Layer 3 of a small transformer language model trained on English Wikipedia (11 layers, counted from 0, width 64).
A neuron's activation on a vector x is SiLU(gate . x) times (in . x), where the dot is the dot product.

Input weights of the MLP neurons that the questions are about. A number n stands for (n - 128) times 0.014.
n10 gate: 131, 92, 81, 72, 149, 135, 138, 53, 114, 105, 39, 156, 138, 77, 196, 170, 152, 114, 172, 81, 162, 132, 141, 112, 117, 110, 127, 140, 152, 135, 97, 194, 175, 132, 116, 62, 117, 145, 100, 156, 139, 161, 142, 132, 151, 77, 187, 156, 146, 136, 107, 153, 66, 117, 117, 105, 61, 24, 61, 123, 84, 90, 99, 97
n23 gate: 191, 109, 162, 104, 154, 127, 158, 65, 136, 134, 144, 93, 63, 118, 86, 179, 109, 111, 148, 124, 120, 172, 99, 129, 123, 82, 156, 132, 143, 132, 128, 121, 164, 189, 102, 149, 128, 56, 206, 121, 81, 156, 104, 117, 126, 85, 69, 96, 173, 119, 127, 149, 18, 145, 191, 110, 93, 101, 161, 128, 165, 182, 114, 122
n24 gate: 121, 104, 69, 127, 144, 61, 92, 129, 123, 145, 89, 122, 154, 163, 132, 104, 99, 164, 88, 111, 91, 83, 83, 110, 118, 98, 95, 172, 112, 107, 132, 79, 160, 86, 130, 148, 182, 102, 53, 153, 137, 89, 118, 71, 85, 115, 79, 168, 111, 124, 130, 129, 192, 142, 156, 155, 112, 83, 165, 115, 140, 175, 98, 115
n27 gate: 68, 102, 127, 150, 109, 117, 122, 118, 130, 169, 111, 47, 86, 140, 135, 154, 157, 165, 93, 232, 137, 97, 117, 88, 118, 134, 107, 54, 147, 92, 106, 81, 121, 126, 197, 105, 86, 83, 122, 131, 110, 136, 147, 148, 142, 181, 149, 135, 157, 129, 138, 96, 158, 153, 107, 167, 133, 128, 139, 149, 144, 109, 157, 73
n29 gate: 112, 150, 178, 91, 97, 125, 149, 147, 85, 122, 147, 129, 144, 118, 126, 65, 96, 176, 176, 55, 63, 114, 131, 121, 152, 122, 114, 164, 186, 101, 76, 161, 125, 145, 89, 125, 161, 119, 120, 81, 108, 94, 83, 123, 173, 107, 114, 154, 153, 88, 117, 144, 140, 25, 100, 86, 184, 117, 65, 150, 149, 63, 66, 131
n35 gate: 95, 161, 140, 156, 173, 160, 107, 175, 69, 116, 138, 149, 190, 124, 74, 128, 112, 122, 113, 96, 216, 125, 141, 157, 151, 184, 81, 117, 162, 177, 107, 109, 158, 156, 124, 93, 107, 99, 110, 64, 143, 188, 159, 106, 120, 93, 166, 145, 130, 130, 107, 65, 156, 152, 127, 100, 76, 141, 150, 141, 105, 202, 127, 141
n38 gate: 125, 140, 97, 114, 187, 76, 196, 108, 162, 112, 226, 176, 120, 64, 29, 110, 111, 142, 158, 125, 130, 116, 149, 79, 154, 54, 143, 112, 125, 86, 82, 139, 106, 169, 106, 100, 77, 190, 164, 118, 155, 51, 134, 130, 130, 157, 132, 78, 164, 145, 172, 127, 55, 161, 168, 124, 107, 152, 134, 134, 128, 50, 140, 159
n50 gate: 97, 86, 117, 115, 120, 131, 135, 130, 84, 148, 86, 199, 145, 105, 126, 136, 132, 140, 129, 93, 119, 166, 111, 129, 150, 120, 97, 127, 128, 165, 160, 145, 89, 139, 155, 157, 137, 141, 69, 123, 108, 115, 108, 140, 119, 137, 155, 113, 180, 182, 132, 110, 61, 168, 120, 91, 182, 180, 177, 96, 138, 85, 110, 75
n59 gate: 119, 86, 97, 82, 155, 143, 97, 115, 100, 192, 79, 72, 106, 94, 108, 142, 112, 164, 135, 64, 93, 110, 152, 118, 147, 104, 114, 34, 95, 128, 95, 144, 150, 124, 61, 151, 112, 101, 140, 169, 149, 154, 79, 155, 122, 164, 126, 122, 157, 87, 90, 137, 85, 155, 157, 127, 121, 86, 147, 132, 209, 114, 146, 207
n67 gate: 104, 172, 161, 172, 120, 176, 70, 56, 93, 138, 163, 110, 147, 92, 130, 121, 114, 99, 121, 194, 42, 91, 167, 153, 151, 59, 145, 115, 142, 146, 153, 114, 177, 102, 164, 149, 94, 109, 126, 135, 105, 107, 141, 153, 59, 147, 125, 144, 178, 105, 94, 114, 165, 155, 80, 137, 103, 52, 111, 77, 156, 113, 130, 84
n79 gate: 144, 143, 123, 108, 104, 146, 87, 112, 173, 119, 82, 170, 115, 99, 142, 86, 80, 85, 104, 110, 121, 163, 93, 181, 94, 187, 89, 130, 100, 123, 150, 167, 89, 157, 171, 147, 104, 130, 64, 186, 84, 142, 105, 147, 184, 121, 88, 186, 175, 60, 155, 155, 41, 146, 141, 82, 89, 99, 80, 130, 139, 96, 123, 100
n86 gate: 168, 153, 162, 110, 92, 129, 126, 102, 46, 137, 74, 158, 73, 119, 36, 150, 127, 130, 128, 68, 125, 157, 145, 173, 97, 96, 96, 115, 92, 115, 132, 145, 127, 114, 122, 182, 118, 110, 102, 110, 81, 128, 11, 73, 98, 123, 72, 155, 131, 89, 146, 117, 132, 116, 87, 190, 111, 104, 121, 124, 148, 126, 125, 111
n105 gate: 141, 110, 107, 155, 90, 120, 111, 145, 158, 141, 150, 144, 212, 153, 126, 115, 115, 90, 122, 161, 113, 120, 130, 68, 86, 148, 107, 152, 96, 97, 102, 78, 89, 120, 154, 158, 162, 85, 100, 138, 128, 185, 134, 52, 91, 79, 122, 87, 170, 128, 153, 90, 95, 147, 155, 150, 78, 153, 97, 183, 169, 177, 138, 155
n108 gate: 132, 107, 180, 129, 170, 141, 119, 201, 129, 151, 191, 164, 137, 96, 93, 148, 122, 98, 195, 104, 183, 117, 155, 165, 133, 119, 169, 189, 115, 149, 131, 143, 136, 152, 103, 116, 155, 189, 192, 147, 126, 151, 82, 133, 174, 150, 120, 96, 130, 70, 135, 136, 117, 96, 147, 66, 79, 119, 112, 95, 166, 161, 179, 109
n110 gate: 117, 179, 180, 146, 114, 151, 106, 143, 127, 90, 131, 96, 93, 172, 110, 99, 125, 55, 183, 73, 151, 151, 67, 168, 117, 155, 71, 145, 41, 67, 106, 148, 130, 140, 115, 108, 188, 121, 180, 92, 87, 102, 137, 152, 118, 162, 117, 173, 118, 151, 25, 148, 102, 147, 164, 121, 76, 197, 117, 80, 123, 117, 161, 89
n114 gate: 186, 137, 158, 182, 119, 78, 124, 167, 123, 132, 131, 169, 147, 107, 157, 127, 121, 86, 104, 129, 108, 143, 123, 181, 112, 158, 199, 207, 98, 194, 137, 105, 86, 183, 110, 150, 135, 142, 117, 139, 87, 115, 148, 57, 144, 99, 115, 90, 101, 86, 127, 151, 167, 80, 68, 121, 124, 106, 119, 97, 122, 157, 105, 86
n117 gate: 176, 122, 111, 77, 176, 126, 136, 175, 97, 81, 151, 134, 79, 154, 126, 145, 116, 77, 143, 170, 91, 164, 77, 76, 125, 98, 111, 175, 153, 130, 83, 129, 160, 66, 120, 140, 73, 85, 172, 183, 53, 79, 237, 167, 135, 144, 138, 112, 140, 133, 120, 84, 172, 88, 104, 11, 108, 68, 91, 84, 156, 144, 129, 136
n124 gate: 148, 149, 163, 139, 95, 139, 117, 91, 142, 120, 157, 104, 162, 139, 152, 144, 132, 176, 135, 111, 48, 72, 106, 116, 156, 54, 108, 149, 185, 143, 162, 203, 158, 174, 161, 125, 132, 72, 125, 182, 161, 118, 90, 157, 111, 77, 140, 27, 187, 150, 108, 120, 185, 95, 178, 208, 154, 82, 141, 117, 101, 153, 125, 199
n10 in: 108, 124, 141, 139, 137, 86, 218, 125, 122, 179, 113, 95, 146, 152, 130, 113, 152, 147, 161, 140, 177, 130, 148, 121, 171, 160, 146, 149, 168, 148, 127, 119, 146, 188, 112, 73, 64, 150, 193, 147, 141, 194, 131, 116, 171, 172, 164, 143, 161, 131, 89, 165, 58, 121, 137, 123, 123, 167, 202, 132, 128, 115, 37, 119
n23 in: 132, 177, 184, 134, 204, 110, 97, 70, 139, 118, 124, 127, 132, 100, 130, 141, 137, 105, 116, 123, 77, 206, 186, 90, 65, 136, 188, 130, 138, 130, 108, 191, 174, 144, 41, 120, 112, 66, 142, 114, 81, 80, 131, 82, 137, 135, 112, 106, 168, 100, 185, 139, 96, 169, 127, 57, 176, 140, 120, 168, 121, 52, 102, 141
n24 in: 87, 89, 130, 99, 176, 118, 86, 112, 160, 145, 90, 106, 128, 190, 106, 113, 80, 116, 185, 124, 138, 144, 121, 98, 131, 137, 185, 126, 89, 95, 140, 155, 162, 158, 163, 136, 68, 135, 101, 86, 108, 50, 125, 140, 89, 133, 93, 147, 150, 178, 160, 92, 176, 146, 143, 203, 106, 147, 124, 141, 97, 83, 72, 81
n27 in: 167, 110, 135, 99, 105, 164, 152, 115, 151, 104, 160, 111, 118, 84, 144, 113, 143, 169, 122, 125, 88, 142, 101, 108, 119, 160, 75, 189, 131, 131, 179, 94, 147, 146, 77, 188, 152, 113, 122, 118, 125, 172, 98, 158, 133, 168, 103, 129, 131, 180, 172, 227, 208, 120, 122, 138, 189, 155, 97, 91, 99, 164, 159, 127
n29 in: 107, 139, 136, 176, 77, 162, 79, 166, 89, 63, 172, 110, 210, 82, 129, 121, 153, 135, 100, 129, 57, 180, 145, 182, 145, 179, 171, 148, 73, 116, 149, 137, 93, 199, 93, 97, 88, 128, 69, 164, 116, 182, 129, 93, 117, 141, 128, 46, 145, 141, 124, 137, 105, 107, 168, 133, 157, 121, 130, 130, 200, 95, 38, 143
n35 in: 125, 83, 98, 103, 216, 132, 126, 94, 78, 112, 128, 144, 137, 151, 157, 126, 212, 67, 127, 137, 157, 100, 112, 158, 100, 146, 156, 39, 167, 113, 75, 147, 153, 131, 197, 142, 174, 69, 212, 65, 166, 128, 159, 120, 120, 135, 123, 141, 134, 154, 162, 120, 177, 108, 110, 117, 76, 126, 144, 79, 148, 120, 152, 156
n38 in: 140, 77, 102, 141, 136, 133, 63, 112, 96, 173, 127, 177, 126, 160, 170, 143, 125, 159, 85, 107, 82, 95, 62, 176, 188, 121, 88, 148, 159, 102, 142, 154, 85, 100, 131, 141, 147, 159, 117, 145, 102, 120, 86, 141, 137, 94, 145, 143, 86, 116, 114, 113, 98, 140, 112, 133, 136, 76, 125, 93, 61, 174, 129, 111
n50 in: 155, 117, 125, 165, 129, 110, 161, 164, 83, 169, 145, 147, 98, 145, 155, 126, 165, 72, 84, 97, 132, 142, 73, 155, 166, 150, 116, 161, 112, 147, 117, 95, 130, 86, 91, 96, 146, 139, 128, 160, 145, 209, 117, 121, 146, 177, 77, 188, 61, 125, 141, 130, 187, 116, 127, 71, 105, 124, 97, 66, 100, 168, 152, 84
n59 in: 174, 116, 100, 71, 153, 134, 131, 133, 121, 125, 210, 160, 160, 52, 133, 174, 191, 176, 155, 112, 126, 98, 160, 168, 177, 111, 112, 118, 112, 87, 125, 146, 187, 98, 58, 73, 199, 97, 87, 126, 169, 161, 124, 92, 112, 122, 75, 122, 117, 103, 153, 118, 100, 118, 144, 110, 162, 80, 160, 127, 192, 77, 105, 147
n67 in: 144, 140, 82, 104, 140, 162, 38, 100, 150, 190, 159, 121, 163, 102, 111, 175, 189, 102, 115, 166, 94, 135, 157, 124, 83, 149, 140, 172, 135, 129, 160, 141, 193, 93, 70, 126, 149, 164, 111, 98, 102, 139, 153, 134, 117, 97, 177, 158, 182, 70, 126, 80, 64, 152, 129, 100, 82, 60, 127, 161, 154, 156, 164, 102
n79 in: 162, 127, 200, 84, 154, 104, 130, 88, 200, 208, 127, 172, 73, 97, 169, 165, 158, 102, 108, 167, 132, 130, 183, 126, 56, 120, 151, 176, 98, 166, 127, 148, 178, 126, 134, 204, 95, 152, 99, 148, 117, 153, 122, 71, 91, 144, 112, 73, 50, 109, 125, 162, 125, 73, 114, 138, 124, 89, 123, 142, 151, 174, 109, 145
n86 in: 118, 188, 118, 163, 162, 166, 102, 91, 141, 85, 166, 83, 198, 131, 145, 144, 95, 148, 104, 133, 154, 84, 122, 64, 119, 120, 172, 159, 141, 114, 141, 167, 168, 147, 112, 134, 187, 175, 140, 111, 198, 95, 113, 145, 145, 175, 127, 159, 135, 175, 120, 130, 59, 157, 114, 131, 173, 81, 177, 137, 168, 117, 158, 85
n105 in: 119, 80, 220, 130, 153, 135, 118, 89, 105, 101, 150, 120, 93, 96, 154, 104, 132, 179, 61, 139, 106, 148, 97, 94, 162, 95, 93, 127, 139, 140, 114, 169, 123, 101, 151, 154, 152, 140, 124, 63, 169, 78, 81, 148, 162, 128, 110, 101, 132, 77, 210, 126, 70, 154, 141, 123, 150, 117, 136, 79, 85, 100, 157, 124
n108 in: 80, 143, 116, 111, 124, 123, 109, 112, 118, 179, 95, 96, 51, 115, 203, 97, 134, 120, 83, 76, 61, 133, 163, 134, 174, 143, 125, 101, 186, 155, 101, 118, 180, 88, 74, 146, 98, 146, 109, 83, 85, 81, 160, 123, 64, 123, 93, 94, 132, 158, 80, 186, 109, 146, 135, 116, 81, 115, 88, 109, 113, 91, 72, 163
n110 in: 104, 165, 121, 78, 131, 79, 109, 138, 124, 158, 144, 146, 138, 128, 157, 224, 157, 134, 124, 123, 126, 23, 122, 227, 164, 75, 110, 78, 133, 140, 110, 186, 104, 137, 118, 130, 183, 136, 107, 104, 180, 93, 108, 129, 134, 94, 75, 163, 149, 101, 180, 76, 89, 94, 81, 112, 9, 120, 220, 77, 103, 142, 96, 172
n114 in: 115, 106, 129, 178, 159, 128, 183, 122, 107, 123, 113, 96, 77, 45, 132, 120, 116, 164, 148, 117, 135, 122, 95, 97, 157, 126, 126, 163, 197, 114, 163, 100, 137, 170, 63, 113, 124, 134, 170, 45, 154, 80, 151, 155, 134, 163, 112, 116, 110, 101, 95, 102, 133, 113, 132, 113, 101, 140, 148, 183, 160, 179, 106, 177
n117 in: 170, 181, 165, 137, 97, 125, 148, 113, 81, 151, 211, 96, 99, 94, 207, 113, 82, 163, 69, 84, 110, 98, 164, 130, 97, 154, 120, 106, 186, 149, 145, 208, 44, 197, 208, 113, 230, 148, 135, 126, 245, 174, 183, 62, 142, 133, 109, 211, 129, 115, 133, 132, 143, 58, 151, 135, 113, 94, 132, 94, 143, 149, 84, 141
n124 in: 136, 135, 98, 86, 154, 140, 132, 159, 56, 111, 87, 130, 179, 134, 147, 158, 60, 116, 153, 84, 79, 119, 121, 148, 94, 194, 200, 141, 165, 100, 129, 141, 137, 135, 152, 64, 109, 119, 113, 119, 114, 66, 121, 160, 68, 111, 142, 134, 97, 130, 137, 51, 96, 157, 149, 19, 132, 133, 61, 124, 136, 179, 154, 142

Each question shows a token from some text and the vector x that enters the MLP there. A number n stands for (n - 128) times 0.018.

"k ": 160, 98, 144, 142, 173, 131, 81, 128, 116, 137, 81, 113, 131, 70, 114, 135, 135, 145, 99, 153, 98, 170, 156, 119, 110, 125, 107, 142, 159, 113, 177, 103, 104, 106, 117, 134, 134, 137, 162, 140, 133, 103, 73, 139, 116, 85, 115, 152, 130, 138, 108, 137, 122, 82, 132, 123, 125, 171, 147, 72, 105, 110, 148, 166
The neuron with the highest activation: n23

"| ": 142, 137, 117, 155, 130, 171, 173, 107, 137, 131, 116, 97, 93, 108, 127, 100, 86, 130, 101, 172, 145, 150, 133, 124, 128, 103, 133, 124, 172, 104, 108, 160, 133, 123, 115, 127, 97, 103, 130, 148, 123, 132, 109, 130, 142, 143, 123, 167, 108, 164, 158, 110, 154, 77, 141, 151, 83, 160, 154, 78, 168, 119, 127, 116
The two highest activations, in order: n117, n27

"each ": 144, 81, 127, 138, 114, 135, 110, 145, 152, 135, 89, 113, 178, 82, 118, 132, 175, 124, 97, 168, 110, 152, 142, 137, 103, 126, 112, 137, 184, 92, 105, 97, 136, 134, 117, 89, 132, 134, 155, 125, 103, 124, 100, 106, 142, 106, 158, 180, 82, 158, 123, 119, 120, 72, 128, 113, 121, 153, 171, 95, 131, 138, 114, 143
The three highest activations, in order: n10, n35, n114

"alist ": 188, 89, 93, 140, 169, 128, 98, 152, 125, 155, 79, 115, 99, 54, 100, 144, 125, 169, 98, 155, 122, 164, 179, 113, 115, 96, 130, 133, 187, 104, 166, 82, 106, 84, 126, 116, 132, 133, 136, 135, 120, 101, 85, 142, 136, 112, 119, 144, 116, 138, 110, 118, 150, 92, 131, 147, 144, 171, 147, 75, 145, 98, 127, 145
The neuron with the highest activation: n59

"if": 106, 116, 111, 156, 157, 184, 117, 121, 85, 172, 69, 139, 133, 160, 125, 165, 108, 166, 80, 183, 114, 177, 136, 134, 125, 134, 118, 131, 130, 92, 106, 150, 147, 192, 125, 115, 116, 146, 134, 124, 99, 111, 149, 54, 52, 67, 129, 126, 54, 161, 159, 219, 82, 111, 157, 114, 165, 141, 159, 95, 89, 146, 98, 128
The two highest activations, in order: n23, n24

"June ": 143, 117, 144, 165, 132, 137, 108, 165, 177, 151, 127, 138, 184, 79, 174, 145, 111, 127, 149, 144, 116, 196, 143, 118, 128, 186, 136, 109, 172, 111, 131, 179, 154, 81, 138, 118, 147, 115, 101, 95, 135, 103, 98, 133, 120, 91, 104, 176, 105, 141, 85, 113, 73, 113, 125, 173, 134, 167, 116, 105, 186, 82, 140, 181
The two highest activations, in order: n29, n59

". ": 139, 78, 137, 114, 138, 146, 125, 130, 146, 154, 129, 101, 143, 122, 122, 132, 145, 97, 109, 179, 130, 157, 154, 110, 111, 117, 129, 157, 166, 102, 156, 166, 163, 98, 119, 144, 147, 138, 162, 152, 108, 135, 130, 110, 135, 105, 140, 151, 124, 153, 123, 154, 127, 103, 118, 131, 132, 196, 138, 85, 167, 89, 141, 134
The neuron with the highest activation: n23

"40 ": 146, 91, 126, 135, 154, 107, 133, 169, 135, 133, 130, 113, 140, 73, 145, 131, 134, 137, 112, 189, 84, 115, 169, 121, 102, 135, 110, 92, 216, 103, 170, 155, 159, 87, 113, 161, 113, 170, 124, 134, 105, 130, 96, 100, 89, 68, 130, 143, 126, 130, 110, 188, 133, 88, 134, 105, 138, 164, 156, 91, 133, 128, 145, 138
The neuron with the highest activation: n67

"23": 205, 136, 135, 190, 122, 133, 148, 160, 125, 108, 123, 134, 55, 161, 90, 150, 153, 149, 86, 181, 158, 69, 160, 122, 96, 171, 131, 76, 170, 108, 186, 163, 148, 118, 127, 153, 171, 169, 152, 112, 120, 61, 89, 88, 95, 127, 98, 144, 90, 125, 151, 116, 131, 107, 124, 179, 131, 138, 151, 167, 92, 129, 114, 179
Which neuron fires most, and how strongly? n86, at about 4.5

"ation ": 147, 94, 113, 143, 173, 150, 98, 123, 139, 156, 108, 119, 144, 69, 125, 139, 140, 118, 104, 147, 107, 158, 153, 124, 106, 127, 106, 140, 163, 106, 143, 80, 113, 112, 110, 135, 142, 149, 141, 135, 123, 123, 75, 150, 116, 78, 110, 148, 106, 129, 118, 128, 134, 71, 141, 135, 125, 162, 187, 90, 131, 99, 106, 158
The neuron with the highest activation: n59

", ": 154, 117, 120, 145, 133, 125, 130, 134, 162, 146, 134, 157, 160, 78, 155, 147, 130, 141, 141, 158, 109, 165, 152, 138, 120, 139, 143, 141, 172, 108, 137, 132, 159, 99, 147, 133, 130, 131, 97, 89, 87, 106, 114, 119, 128, 82, 109, 158, 117, 164, 113, 144, 105, 102, 131, 162, 106, 155, 105, 110, 144, 62, 118, 173
The two highest activations, in order: n29, n79

"and ": 163, 91, 126, 145, 129, 136, 113, 135, 150, 158, 114, 119, 160, 70, 113, 127, 179, 128, 103, 158, 120, 152, 125, 113, 95, 136, 102, 136, 169, 105, 166, 110, 138, 105, 117, 116, 143, 132, 121, 113, 113, 110, 100, 113, 153, 111, 153, 148, 102, 145, 148, 139, 146, 90, 137, 126, 123, 168, 147, 78, 127, 95, 129, 126
The three highest activations, in order: n27, n50, n124

"y ": 154, 103, 127, 142, 174, 151, 95, 126, 136, 149, 106, 129, 142, 83, 104, 131, 145, 128, 97, 159, 96, 163, 159, 116, 111, 125, 98, 140, 173, 105, 167, 93, 120, 117, 108, 133, 140, 134, 166, 125, 132, 113, 69, 125, 120, 81, 134, 142, 101, 137, 109, 138, 114, 84, 127, 119, 126, 178, 146, 83, 115, 111, 131, 150
The neuron with the highest activation: n23

"was ": 159, 94, 133, 147, 146, 144, 121, 151, 146, 164, 124, 146, 168, 83, 103, 121, 136, 154, 83, 146, 118, 174, 152, 120, 88, 126, 109, 139, 163, 120, 165, 99, 126, 135, 131, 127, 142, 148, 152, 146, 94, 111, 114, 123, 125, 164, 131, 153, 98, 143, 118, 142, 147, 101, 150, 151, 127, 194, 142, 111, 158, 98, 139, 155
The neuron with the highest activation: n110

"197": 106, 127, 136, 196, 151, 158, 118, 138, 124, 100, 116, 128, 110, 160, 117, 197, 118, 152, 123, 186, 154, 121, 134, 69, 131, 163, 154, 100, 154, 87, 144, 130, 167, 145, 129, 164, 187, 141, 121, 205, 139, 58, 99, 142, 110, 104, 141, 161, 113, 135, 122, 92, 164, 37, 121, 177, 150, 185, 106, 115, 160, 118, 139, 204
The three highest activations, in order: n124, n24, n108

"ing ": 161, 95, 112, 143, 169, 140, 106, 136, 150, 161, 112, 119, 111, 67, 106, 133, 128, 103, 100, 146, 97, 140, 145, 120, 98, 111, 117, 144, 174, 100, 156, 83, 111, 126, 114, 122, 132, 146, 136, 129, 139, 120, 66, 130, 120, 86, 111, 156, 107, 149, 106, 135, 130, 70, 141, 114, 123, 163, 171, 77, 136, 74, 129, 149
The three highest activations, in order: n59, n38, n108

"L": 132, 120, 92, 154, 51, 159, 90, 120, 129, 108, 130, 124, 140, 113, 142, 132, 113, 177, 181, 174, 162, 122, 168, 151, 146, 152, 119, 103, 186, 94, 125, 144, 151, 120, 96, 113, 129, 146, 134, 147, 153, 48, 138, 62, 119, 123, 189, 123, 82, 139, 196, 157, 134, 105, 117, 165, 124, 173, 115, 102, 154, 108, 104, 208
The two highest activations, in order: n29, n50

"ish ": 184, 97, 110, 129, 167, 122, 95, 132, 147, 128, 105, 120, 128, 67, 110, 134, 138, 134, 107, 152, 102, 162, 161, 125, 99, 115, 114, 122, 167, 87, 151, 78, 146, 101, 112, 117, 139, 142, 143, 122, 113, 109, 80, 111, 122, 127, 118, 151, 117, 148, 119, 136, 120, 92, 122, 139, 130, 182, 143, 86, 138, 78, 119, 148
The two highest activations, in order: n59, n23

"of ": 172, 117, 120, 141, 138, 166, 120, 154, 165, 153, 118, 132, 151, 70, 117, 131, 143, 108, 140, 150, 108, 125, 145, 126, 113, 120, 116, 106, 191, 104, 155, 105, 114, 137, 125, 111, 146, 131, 142, 132, 123, 124, 76, 103, 133, 109, 140, 146, 97, 174, 121, 126, 146, 85, 123, 142, 145, 173, 165, 89, 174, 89, 122, 145
The two highest activations, in order: n29, n24

"ion ": 152, 90, 116, 146, 181, 137, 99, 109, 130, 130, 91, 96, 110, 67, 108, 129, 107, 136, 123, 175, 65, 161, 167, 73, 134, 134, 100, 133, 150, 108, 136, 126, 100, 73, 116, 113, 142, 125, 114, 138, 106, 131, 85, 150, 122, 81, 132, 176, 100, 117, 123, 133, 105, 79, 145, 147, 99, 174, 155, 83, 125, 124, 131, 134
The two highest activations, in order: n67, n23

"than ": 158, 105, 158, 146, 110, 134, 127, 140, 161, 147, 125, 118, 157, 52, 121, 117, 157, 101, 104, 157, 110, 145, 141, 116, 95, 133, 116, 135, 167, 102, 136, 105, 121, 144, 120, 108, 127, 157, 142, 102, 111, 113, 87, 112, 110, 100, 137, 159, 90, 163, 137, 126, 135, 76, 132, 138, 127, 167, 163, 97, 144, 90, 141, 133
The two highest activations, in order: n114, n29

"into ": 169, 111, 124, 140, 156, 157, 126, 155, 170, 141, 126, 114, 161, 61, 99, 120, 145, 90, 122, 158, 127, 141, 141, 115, 88, 130, 110, 101, 196, 100, 153, 86, 142, 122, 135, 86, 112, 139, 163, 105, 113, 108, 97, 94, 134, 117, 141, 155, 107, 157, 114, 121, 137, 88, 119, 122, 138, 171, 163, 93, 149, 90, 145, 152
Which neuron fires most, and how strongly? n35, at about 1.5

"\n\n": 133, 66, 129, 132, 160, 143, 99, 133, 135, 117, 138, 101, 143, 131, 138, 115, 161, 109, 150, 151, 191, 158, 149, 135, 139, 107, 144, 155, 198, 101, 156, 147, 136, 105, 142, 157, 167, 162, 125, 123, 127, 72, 81, 76, 155, 122, 133, 163, 89, 125, 102, 112, 125, 147, 141, 186, 140, 164, 142, 83, 143, 79, 133, 117
The three highest activations, in order: n24, n86, n124

"e": 162, 84, 111, 118, 133, 201, 79, 121, 118, 146, 107, 96, 92, 147, 155, 169, 83, 115, 137, 168, 131, 69, 155, 123, 149, 139, 112, 167, 148, 104, 131, 168, 128, 109, 106, 97, 88, 160, 146, 160, 137, 148, 124, 77, 58, 95, 94, 133, 32, 144, 136, 178, 124, 100, 130, 109, 139, 144, 158, 126, 115, 106, 88, 146
The neuron with the highest activation: n10

"): ": 134, 108, 115, 118, 160, 141, 119, 157, 137, 117, 138, 128, 138, 132, 119, 74, 96, 136, 139, 154, 144, 150, 158, 138, 116, 111, 158, 127, 169, 116, 181, 132, 123, 113, 118, 147, 161, 159, 147, 135, 122, 159, 55, 92, 149, 111, 131, 162, 99, 132, 136, 115, 121, 88, 152, 151, 118, 148, 135, 87, 161, 100, 166, 137
Which neuron fires most, and how strongly? n86, at about 1.8

"199": 120, 109, 156, 176, 139, 174, 109, 126, 142, 94, 136, 129, 106, 144, 115, 188, 105, 144, 143, 182, 156, 150, 121, 70, 130, 147, 154, 80, 195, 107, 170, 136, 182, 148, 152, 182, 170, 161, 116, 192, 145, 32, 89, 148, 114, 78, 134, 159, 124, 142, 117, 125, 143, 69, 136, 156, 139, 171, 122, 138, 147, 127, 141, 188
The two highest activations, in order: n124, n50

"man": 201, 112, 155, 137, 79, 164, 100, 128, 141, 148, 95, 96, 114, 156, 150, 164, 153, 162, 156, 178, 157, 137, 153, 95, 113, 134, 114, 101, 133, 131, 132, 122, 157, 105, 192, 108, 113, 175, 72, 122, 146, 99, 130, 82, 120, 141, 101, 154, 83, 161, 200, 175, 105, 97, 147, 104, 124, 178, 131, 146, 169, 104, 150, 120
The three highest activations, in order: n27, n79, n105

"known ": 124, 103, 105, 150, 124, 135, 126, 164, 127, 149, 96, 140, 136, 67, 133, 121, 130, 101, 109, 166, 125, 137, 162, 147, 102, 130, 151, 129, 145, 128, 158, 110, 136, 101, 127, 124, 152, 157, 146, 104, 117, 112, 90, 133, 109, 127, 115, 158, 115, 137, 111, 123, 137, 86, 129, 148, 123, 194, 179, 94, 155, 113, 137, 149
The neuron with the highest activation: n114

"in ": 166, 111, 126, 138, 136, 152, 130, 151, 164, 157, 121, 115, 168, 64, 115, 117, 144, 112, 124, 163, 126, 134, 145, 121, 118, 121, 114, 94, 204, 101, 157, 93, 127, 127, 151, 111, 112, 113, 142, 104, 120, 110, 78, 94, 135, 104, 126, 161, 122, 156, 104, 122, 132, 90, 130, 136, 125, 154, 147, 101, 145, 94, 135, 141
The two highest activations, in order: n27, n35

"hand": 134, 75, 116, 162, 171, 173, 117, 133, 129, 147, 93, 143, 117, 136, 136, 148, 119, 165, 116, 188, 109, 134, 125, 120, 149, 143, 142, 93, 84, 81, 130, 140, 136, 117, 161, 60, 105, 220, 107, 89, 118, 131, 124, 95, 109, 93, 115, 159, 71, 150, 170, 144, 94, 121, 118, 131, 166, 133, 131, 104, 172, 160, 112, 138
Which neuron fires most, and how strongly? n24, at about 1.3

"reas": 128, 85, 157, 131, 175, 137, 75, 144, 127, 151, 94, 147, 99, 145, 160, 131, 62, 131, 130, 177, 146, 94, 134, 169, 143, 120, 167, 148, 132, 57, 103, 128, 130, 147, 121, 80, 152, 219, 130, 115, 129, 139, 133, 148, 84, 96, 83, 179, 89, 175, 182, 214, 116, 90, 152, 104, 96, 104, 172, 76, 118, 134, 97, 109
The three highest activations, in order: n24, n108, n110

"ural ": 142, 109, 68, 140, 153, 153, 106, 132, 140, 151, 101, 120, 148, 78, 134, 117, 157, 128, 126, 149, 87, 140, 168, 130, 97, 105, 106, 124, 141, 102, 145, 85, 134, 121, 91, 138, 127, 123, 115, 125, 107, 127, 54, 111, 102, 98, 129, 156, 132, 130, 127, 132, 120, 90, 139, 158, 123, 169, 169, 95, 149, 103, 93, 139
The two highest activations, in order: n59, n67

"to ": 141, 97, 130, 144, 138, 172, 123, 141, 154, 141, 116, 159, 152, 78, 93, 117, 161, 120, 109, 166, 117, 121, 126, 126, 107, 159, 88, 113, 186, 95, 152, 126, 122, 124, 154, 106, 116, 143, 164, 114, 138, 110, 78, 115, 158, 122, 143, 144, 88, 160, 89, 120, 125, 81, 130, 119, 127, 161, 139, 96, 132, 100, 146, 148
The neuron with the highest activation: n35

"coll": 144, 110, 108, 135, 69, 194, 69, 141, 94, 132, 57, 148, 139, 133, 128, 147, 59, 174, 115, 157, 176, 154, 176, 136, 97, 136, 176, 109, 170, 106, 138, 92, 164, 123, 109, 116, 116, 156, 159, 156, 133, 101, 145, 77, 64, 122, 126, 153, 94, 121, 151, 165, 94, 114, 126, 124, 104, 164, 159, 106, 173, 95, 130, 103
The two highest activations, in order: n86, n67

"or ": 170, 95, 129, 142, 134, 143, 105, 136, 139, 168, 115, 110, 148, 58, 124, 130, 168, 121, 94, 152, 117, 156, 143, 115, 95, 137, 113, 120, 165, 101, 161, 102, 134, 102, 121, 115, 132, 134, 109, 119, 117, 114, 101, 119, 143, 103, 149, 153, 93, 148, 148, 125, 139, 105, 131, 135, 136, 161, 153, 96, 135, 104, 129, 117
The two highest activations, in order: n27, n50

" ": 170, 116, 154, 145, 127, 141, 137, 171, 127, 129, 97, 146, 125, 91, 157, 138, 146, 82, 99, 152, 104, 144, 154, 133, 76, 171, 125, 94, 162, 107, 153, 121, 127, 99, 149, 141, 167, 136, 138, 139, 114, 112, 107, 91, 133, 112, 129, 165, 102, 110, 113, 160, 136, 101, 141, 142, 138, 177, 130, 114, 150, 102, 164, 167
Which neuron fires most, and how strongly? n79, at about 3.4